Layer 9 of a small transformer language model trained on English Wikipedia (12 layers, counted from 0, width 96). Numbers have three digits each and are written without spaces.
Take only the direct path to the model's output, skipping the later layers: a vector added to the residual stream pushes a token's score in proportion to its dot product with that token's output vector.

Output vectors of the tokens that the questions are about. A number n stands for (n - 500) times 0.015.
" Arts": 448512526510452458531462508475429543547477487527498365446459509425421444526463554521506483517501430545447460460546480478543503513548525500506485491482513426538480428524515450582504468448539555473453448485477484494483528506585500492524519480413491551473393565470530516535547464534481550476
"Senior": 480579501477473449534480507497521515499471547560523485429500504446445511531395518569528503467488500564440509471650590534577563526540492469455502478449516417518493441518481388470616527412562528492460461510478484492478523538599534463524548425452574530467460550532530493495534479538486553434
" Administration": 475562550489518523515440498472425539533448511500473465438449506468488457546442509530520488475484537544489487463577472486521530462535477569453506490464460425543525457543523396599498473466523535488429450502478463497505544518576564471545534458454532501468396584484526515507545492579489508435
"rad": 447515549525438438553433557437428506478501487566502393475474486506477499592432479516494515422460531565461486419623471456486500504592524504495532496477486419476475438495549508507536547439507507475394501480519475468501518513548535540504562476486506520560378568467569517534553474572411578462
"lon": 458521461454491440522459529466465507550515441536568440490488460460458422531418510499509529474446500506426475468561537525588599471597483488455434497473439526497495449493506477521594504500556504494420519551499548518474501513522522502541568429486492560464406583413507493499520467611523501493
"ordin": 414595491451465501530539489465498502489459557489427448470482475470484428482421533538512509482476506565408540481600581462586548584588558489435521491427546450496421481532510456556572468463522527471518510553466452503572567585545546458487541456459555554510409607494574486532532506516447539357
"enh": 468505555518501491582468480473430541576502473465550327446472453484505462504402514528538495414511460575469475540561477492501581457556495516501460493482475427552544434526500480504607553503580556442418527390546492502480497565526538436570510421459507567403334566453557474492553524599442517527
" JPL": 404565512435506428493444490416417572566497522491546464463456444422502506558389530561480540494490490590473511446645551483537549530556508487432444483455464419572481476471562315536602502477568546418434498497549478489525516566595524426464549398428519481440261562462598430521574485640508492415
"ß": 419531567527430456533479543453467603543464553484482470529385426439455384548398516486551502457520444526441506460666527463536511561661488481382440493437510488542530516525485448496602515428549558414475491433535410501527531636589557466527519469498501583457480608481504463464575463589464549458
"oon": 458550495427478430527430498471518550586504502542540487452472447443461466532424535517464459536560494502523463461574513518460589587562531483454560493468467465530553480496482500564573566479528487497467517509508477505448464564526514555522556429513516516423347546514565457482526470603479505469
" NLS": 378665532395456448614429586393440528593445546595625306442420348356407430570186605578582562500495429642364487311847617358574615655745527516268418450338436305565556406490561053511719536404707548445463454449581399494535520670590568312548569182382523557413022725469646389500644453836436624288
"izing": 502537488439484467521483541464437576523532575502538425554460438474452462525427546550528495414535522523510422456572553502525558512647553503483461486446547431550505525564483426526527554489563547458456479517528423496502549470594534470494543371514493448481351546425509490476518477548410441452
"outs": 449526474466398477485481476487524476543426540551514448469410534536441434440414521525538551509495483620446456425622573539483548496593505570403511493449494430577554431497512418479623540462565528446429550551530489493508528529567521558527546426540514505503342565532535507504560550578435489394
" Nomada": 378660527399453443618426583390424528596442544598623283437428356368400430562177599578572559500500426641360482308853617364587618654751531512275423450338432296568551406493565034511724534394709548442455454452579402492543520678582571321540578176389529560413034734469638386497650453828423607297
"]": 405502573516424514434402456472411535490422609481602422413514486457448403581423481486612505432517493516410500479573530533541500557621569457535493495423481437514507460455518362436549428488549450458457510421496413542466539517447514519508510435493497557513364565554488453562500572515467457424
"died": 445561466506499467529448479509439540599530528496476399478475506501491463508429523543498489489481531518465502383611534518490535573592555490465505482470513519590426463529508464520580539486559518525531502452493448488512501555503534543490565444447529489459335531522495473542562441503461566435
" Scout": 488521522475446437562468570455441537502450482572513419457451512476456490519453546508508518504459447486423474423581491468544520487585521514454500492464486410518486447504530426513519516493543504522487462474526473479504533573573478511509558429452502551444415551495521477440551490574487483440
"ants": 479513540455447492533422487448390532512425534580465388516505487474449483584431525527505489529455491489473481437604598471526510546576498456517462493459522427539543530455536449492534533447542528467426535527520486501508503569524472523538569417447534475448371585539553527526529572580496400372
"olia": 444502479467522451544380494453482443570535539532524426495452455499477426560404589544535498513498468527470553420609546478570555545551502493403404491421478424598508461517495459540612431444552511481447550475533397498477487553552557516561605426444548533533346567489564493465557466583514465482
" Binomial": 444613514517411517548505419438369582570486485482500425533426371383473507644379410485533505502568416554425433472699607425526450494550505493408516468379419381596502487469551373511552582470553473434432519527538377533524523490547537448559529408384484613449454638451517376502562460626392551348
"ped": 407509478490542571503442537474476521560449527475536441450432453445534440551424442449514497519503506548486414472596567520448538597640495434413543496474550519548436476523468459545528550441564531524424508527504439496492509560519545499548527380456524553501343564487511465402548491602510513490
" Away": 464538492522450440542417524462442556508514524516528362422414484470419517494423554555569459485520564568431540477597520513542522521583453485428454493447504449517472442478465445487476468450537554510485480491494511494464500575588572518527523428481483519508394518515541456443565479576476557426
"rew": 425532500479517449561480567506468513539447486546497408539427513455467438483425487463524498484444487545456487437616484522484534574521536459472538489465410407599519379465541486469573485416570529447461505501592453520510545602476539501507575403483491561511386534507531435515568479527444475476
"the": 452490552501478515510469501498418563477477490517482467520427482564491491519433533531568535498477522608404440496559515516569570449587508461460502494490486458541503449470492510472550488468516520501495519469505461486502530553509609441534461392461568562488409517455486476451535484521470476453
"gov": 479529525514492463555491501426452505516486500558562430485429500453456496544411534556578469487505513505413429409624498523605502486647477476428508492430426423480470523546509472541602519430521475475502441398547472495580535552565533439580501401462559542494448576433501482535570486529463565520
"ilia": 464539508474488476601436548513553520526483530548441454473515480461457445507411569466582510447536486490442474435598584471541528512555530541456528487498533489574475400527530474514591449502579465475497434499478454504499514534610547417481499384431515467493340565432523468459522454619481459445
"azi": 474551481448498459532445495477445596533508559519521494496492467514490481553413542536468491435540506514445500492578520501505529510573507487480507494454467448464509419481489493505504514439575567492448511428510476506523489561480470456526502397451539478471358540460533477569553517613480510447
" Y": 485525480471450486514474480475502550522481518528491495502485470482489503522477505509489489488519525521497502473529524491508538522563514486511492497491474489513496444548485467474512496480529510459479498472488485499485534532514512480527504458480512542476467511471517506490526496540493523488
"Government": 426530579514530509601416499455468528474481527546466464473482474450455452543400529589576496533527480563438498455614568492614524470559552508444502476465533414521507498488475381538559518397528502457447506496489471497521511533511518455484519421449551494419409582450571501536537488527453533467
" |": 497498503521496475469457483424456464505517510483479502500495464477437471469472454489488491515511501506480489483562451553476500474490477445523523504528525483496463477452564447504502424516508458478519541485441496469493479484494490519511509472547504511468474475501521453524490518513473511518

Output weights of attention head 1. The head adds the sum of these rows, row i times number i of z. A number n stands for (n - 500) times 0.0024.
o0: 415413810314689424551569421426694549379457473434550341372493625622477514698516737559576691712625270426380306463459575409256580480567261426555390428510695674337808392495675808351464623435479584511380287605489664681260471518715416121473439435556665412536429695707566400494562497419617633471
o1: 466771501504313585656663533495672708602395476486831368523205643552613524316718537197695443590668630677570448693677550574551453568617511494272579521528455466434483431600461487570270672817556520677392544572521342419392462537791287598683677361443287526644467477590599558544529404540656620388
o2: 611389647422416583403392422318459400526589432343751522451725510539353577562486527580553572329372653761690474608407563790722365502384702377594519619494201529520779289581533318313473736523438623461475309486348646626418438622738623498566467522540655327624632507255521530562514791570303467580
o3: 326723484305409557498277617579487421305513384469666614667540429652037690457555401482478546558415374524606650418620486361328660473316541604636662427428341401499600527405523648336354643370468332373388565544666603563390426699309326515736420488670568680307412439548564762303487185571404475592
o4: 585500522605550744476591445492394094538329484548641568558393431508484673609458720419782493474418464362716438498617208376562396556538676713613358573538409489436299479504500364560544420439412477590046625625442606443590393369680310378424714542513625818307482582504378397499552506539709176489
o5: 623480249445567572662495454649406470731510957472425732601537276425482734437552408170480698641324538428437729495700410495466583540329621712626305507512460680331577721702262638370464557493836482406513365578407479472723641526606446164543333489479423518379439372380644500611585569252511573465
o6: 695663460536653281450253629460577627574359463451453557517661571304432556458507616559536326456609495658507522275435461563328595636457520301589433577644520744350161645747519506403602571736376647585519367349604517474482430322784706551604342658615483761315373613722524816217435799488554435599
o7: 435422204586478696643517371359487548499487433343649429480469414373518371689446422489741498583276461574537280508382466286571714242487764531647339427195595442393555454612431507314534430906369384650561472391517566612538239542154595557588606392691386545525615524789555314304452352373302455456
o8: 501270238728652771423471664452607427246442323682579524553542467454601644473413467473381647536658617620286505681661653527386538656505307657340655432632721398404527478667521601684271382560443447591434473527390679638480513516553449692590441195755502510599310477514431573653445577429455392585
o9: 726439544498626543495515264233529558388475476451452393509261574670553408577327619346645537926633680423497487515480636484354714589342356522433584481570293609435718582658448474499832630472593338603491672430361521651449660288371565740594503653547531446490366407584412440545674556609409318685
o10: 560436692377494650403560653562398475437443313631695334523480467248573572289587273388417457273506385497583599663559300544572641723635590422568199397523603665364570257700333792745789679375517381452605439848480656442484271298493695466304571446379432413375488512666325507443467346716376328494
o11: 775370804669381616614717716226439345542548614576557539686719530649590254433532557622450557531279487522680381331563505404373543522416514571555540447560109648549331553605544714563519715482436419389603453565566462643517457729447499740309422316407552589557315534457596415535397354417487716797
o12: 485422514528224525451595579486731623555306496602525599470162416295527454579575803633304547595201256696775406719423617348546721572590409251566558447446303600535589473539416361423482257592633595334395563579794516434460611345402557499406300569578436485480416520290450622656447476334540313595
o13: 577412414480499542409341391379185365676291490304418345525664521428584581293357314555612586349591590584514518599447636283677972384494345647644526618517585553444477305554635453577374235521768668419405442684719380524339603393647451567304437624548580522508503552182765554405533481549484717500
o14: 368523391290627446650499745636519241399273556422315378492642825329498409496692532517457885373456527657372307386472336720392323600393542946296433496449382672530540810355674466561645480703595576414494830682415526318456497429568559542499379364574513288426563517561615492476568397399384288490
o15: 546616334612436637495507490472674593443640601502487763388404732545792475713410524549431600328362445621373502448680562578312493601511723556617436598537742380446296334548795711388696533525470481427321273484672608535602717438566461483565579549366546569551443529321608630454670230558461400513
o16: 528572466464640579586502401485536541261350182498543452552403342336455513521556354574757427428583566513441333303435331300825320371534531576413509481594371423370542602509422726406560495399417632604483461368726388509648470471501622703553558498254600467516249343390802619829623642480368204574
o17: 509423412391547622615442313335498462706775310556356646486362684441369406518446654431463323614577464727593557506421453721521541371475558397555658413727516708400421662417564758490221349688490490440505783725353550445712402414430643265425661439300458503494432394491598625612641384594669575548
o18: 426528627429647396639742440532324273472495429647699383395607385215549330305603395437550621496604427368445327441303496420413586459356559209614447488436549382381436524671574349564357460530262357507547384235279625332756654497705393568557575657644443571602205442325572395446585347449479648679
o19: 567516525244517527557555425526170481535560451535661450570230444522503533388203669409412402458756552587661400361554722448429474689327603537487442431529476423512161485356290490266514425494418455328713642499473400580454364594547567383399463508688519437681319656471499515420582561440488465284
o20: 395556590489651561445392341661551639519289757547551387544844126724700235389686589566660489530422280715440617682466652658480604517402662665394403489517491644641484484499393729467386363476357296495483839540562518533606494514693512611517489713509514576602528610436459446586688509822606338737
o21: 592411580707316329397807424571341579437519346316658390583534584498709379483636397324537423532722749563405393413416380423121452279592626545607501557872408591445553378586331418498166541394598637382598545691619489601408490630461508375634389492461735602458572541487556374389422351428540180502
o22: 339452369725688535360259580492259542522304616378503649330346725574431370525572451528515609711350394690554315468400616538438628459464442498634397593689679524463542636573391391796513697295577441418600339646571547610789286665478467323465444463307335599857345577510435347407430623723459358419
o23: 594609516638495561517283243487576530524472454391409478556552380727639574330440670491604746908678513437608451597446239506548689755542563676555300461461486329367376489242619544567357640530502746166769316701477417409750345413484456767536552458482402434348518480422289577537442499249515594650
o24: 408549485703590479660596669567149643461715654558648333634421557612524565576336661433535363382404604578272569582570349420612642383534476324552623426309369599610546940447596619407607493454618669462506432587408634599399638534670253675392605489519523474363439489505264408307542720559423375465
o25: 663539530697636494539552349768474419473334648484542447476109592537518598541508305627619496279288372374514557217451599496538293262454419441382663402348478394272562327500521460697358547509807471410589801584428621386335407325589642702607392518481276490726635505409420620294687611334620558478
o26: 642445386589483649661502515390465328439218520407643428596426505460380486730549166441565386601152545350641577469402476947249595559468472498328401508565711612407562329434406466259448307277382717388718523550551350577321764493463278535503714500449576309551265500511589492484494473587511533727
o27: 541532481511760487325354629367519545210499140553718508608372592656766149497537379460527474300358483668589783535569401400599469622572516668350347459560333301531683671288440624343645421536400733390389652353246584584587502452379443188393404584549473663456581684300433501467495520365658736653
o28: 444546490420506548697556251677545463376581473440281589771485736460533537699612442637615527477576525849543373342504676448619486654641507499794409328662692437686725696738350436666353354419327357352570649423451594517474634429522093603317516486548512372436593653682539660504348690467300802572
o29: 344488507304678555497426494649596301720557554513451351615442702673559473486489508297363533746529530705615620396659508282747305219488755572473491416596599680511415288596441383521494496615559577666543390624561533449446599603402726566626360685668507343319251652494234267591390389515517631736
o30: 280701514364366608347556536573490418586518254504271547475706255446631217640468427391364585810471698348573416301543527787487497358505475392454497438405219182575465446725603534469381431642474564562559443776523500447402611273426371374501403560414604635710399498385309536357503847476630446509
o31: 564522591308376635433420515419454471325442573762634639483172403540560156408502595278467207511529484501246381233478422627507343440086384662656359600437658487746569496678632553487434447429553528603492338652525370665504468401512522654473552359626572584215692661317526544540491596578542581300

Each question shows a token from some text and the vector z that the head gathered there. A number n stands for (n - 500) times 0.011.

"t": 515543497491514428520469505471456477481514543468547520497469486491505476510548503483435474472542
Pushed up most: " Away"

"ing": 555535555448405597496443442471423519563582444531539535428485455536458492499482484540508408440490
Pushed up most: "azi"

"Y": 528536501516521447507499494476439484496532529493537536514499510505489511541555508484460478482528
Which two tokens does it push up most, strongest first? " Away", " Scout"

" early": 602604329540499617655536436616429752590538730386460411521639688747546498436520549398545489484493
Pushed down most: "Senior"

"oon": 515581552450538405472568390391510608560509595533509502612498452504546566540466503397550421523469
Pushed down most: "azi"

" and": 534497555436507393435470408534547504519441567467497406524491464546470526508518533484431535470541
Pushed up most: " Nomada"

" |": 485477503505529392507523503490403495462522556452520551540482506518474494518524545508467442536527
Which two tokens does it push up most, strongest first? " |", "]"

" of": 571651714506215990626365274558159592766757129645505672250477383748199467282491477659582132401459
Pushed down most: " Nomada"

"ant": 473554487520477472458507383480434505519514584541528494519495528481431515514500539489475432520578
Pushed up most: " Binomial"

" the": 676566392594529494413379531518366482497471803571420331512500644599413419445629615636407591537575
Which two tokens does it push up most, strongest first? "outs", "rew"

",": 561468450501475507447516430491480471479562653533473444468439537531529494518487530560450450468526
Pushed up most: "ß"

"d": 527511475468523456485481494500459490475532517509537490510510493476538506543503518488440489500533
Pushed down most: " Y"

" Cab": 503460520474501497476420529452430492475514512518552460500469482510519533515491524527441518486533
Pushed down most: "oon"

" their": 516567389528473461586508483477505548564554541527511477498513608499592526480490524463541492481510
Which two tokens does it push up most, strongest first? "ped", "outs"

" New": 484447499569537527433471416587395482634620515539532527517421475427508416590408519441436498582496
Pushed down most: " Away"

" bring": 460606516434575476539506553384488442542560501442502467521488501505453514585513511461504485450539
Pushed up most: " Away"

" last": 495570572485514450487519447490511484569540553487533479535507473433514489574453505532494510498499
Pushed down most: " |"

"ous": 486576419493498504561567513436521589587495574591480501568503591496612502392416540441502533443557
Pushed up most: "ped"

" with": 522527538459527459468477446464479503507521547473513517514523487542492480495490488528414447448514
Pushed down most: "died"

"s": 442568597332463481522516433445537532619617544435457475518500492522471478506505412429519387384571
Pushed up most: "izing"

"ough": 617553556401349660513414458490401564593568416560517574408492476550434501479460452563470369445458
Pushed up most: "azi"

" at": 508510548459496456553472471458442484526554566474557535490489540527502429501539493482481468476588
Pushed up most: " Administration"

" cart": 613722545624429342458398469719659638652466558337509547641475406445438637515327419499267417502525
Pushed up most: "oon"

"ir": 428554435340456453456522391433463576349384656526442576523476404430406370561454482543508496531460
Pushed up most: "died"

"ic": 520498511496551450453459492465473526539471491500619548511456477509557491568507535496433430520533
Pushed up most: "gov"

" November": 664491665460544649586236386824253462754965327558562734821427390306435531603343635190582449711412
Pushed up most: " JPL"

"os": 508481527500506485464459498468450457482508540524520438524512504508502521520505538512443504499521
Pushed down most: "oon"

" in": 617508561475534526529365424638371473662741428539526614673471453397467529557422580354510477599460
Pushed up most: " JPL"

"ington": 552478511478452489461578438532465489502589510458584423551440511567559532602460490610477518493561
Pushed up most: "enh"

".": 472613656307521526472501386374510589601555601363491533567576468681388402461450381564405271340537
Pushed up most: "enh"

"la": 483494569525412536503545515494461537526552606540645587546571289432485355348502418424407447623516
Pushed down most: "ß"

"king": 520536532551494485451482415492484468534542519469509437466524466464423479462538472447431508448526
Pushed down most: "ped"

" June": 516498524512544420545476511542465530450574586473536527541470493550534492502450475482436509505513
Pushed down most: "ß"

" five": 519572406561479415588500486483497538538534535539504487497501566504596517473458533455500482519520
Pushed up most: "ped"

"iers": 528589523462549423539430493476476398513557544491534575416408521509491414499608459587521485503659
Pushed up most: " Administration"

" a": 491555531446527440549474493473481466547585535487540572487444496503513454505582441490515451483605
Pushed up most: " Administration"

" La": 537538469485555439523523474442412491499546548508553507522474477471514468565558517507487469493519
Pushed down most: "oon"

"ist": 482446504523522505483509513484461488545503573560466436525482529478558561509541541516514496492472
Pushed up most: "outs"

"ly": 542543717539459517526412417528435393323518534559487427548515467480439461533588485494472550447512
Pushed up most: "Senior"

" Venezuela": 513485502496516424536483490509474443544521566511554503495503541483526507495455543527449548463500
Pushed down most: " Binomial"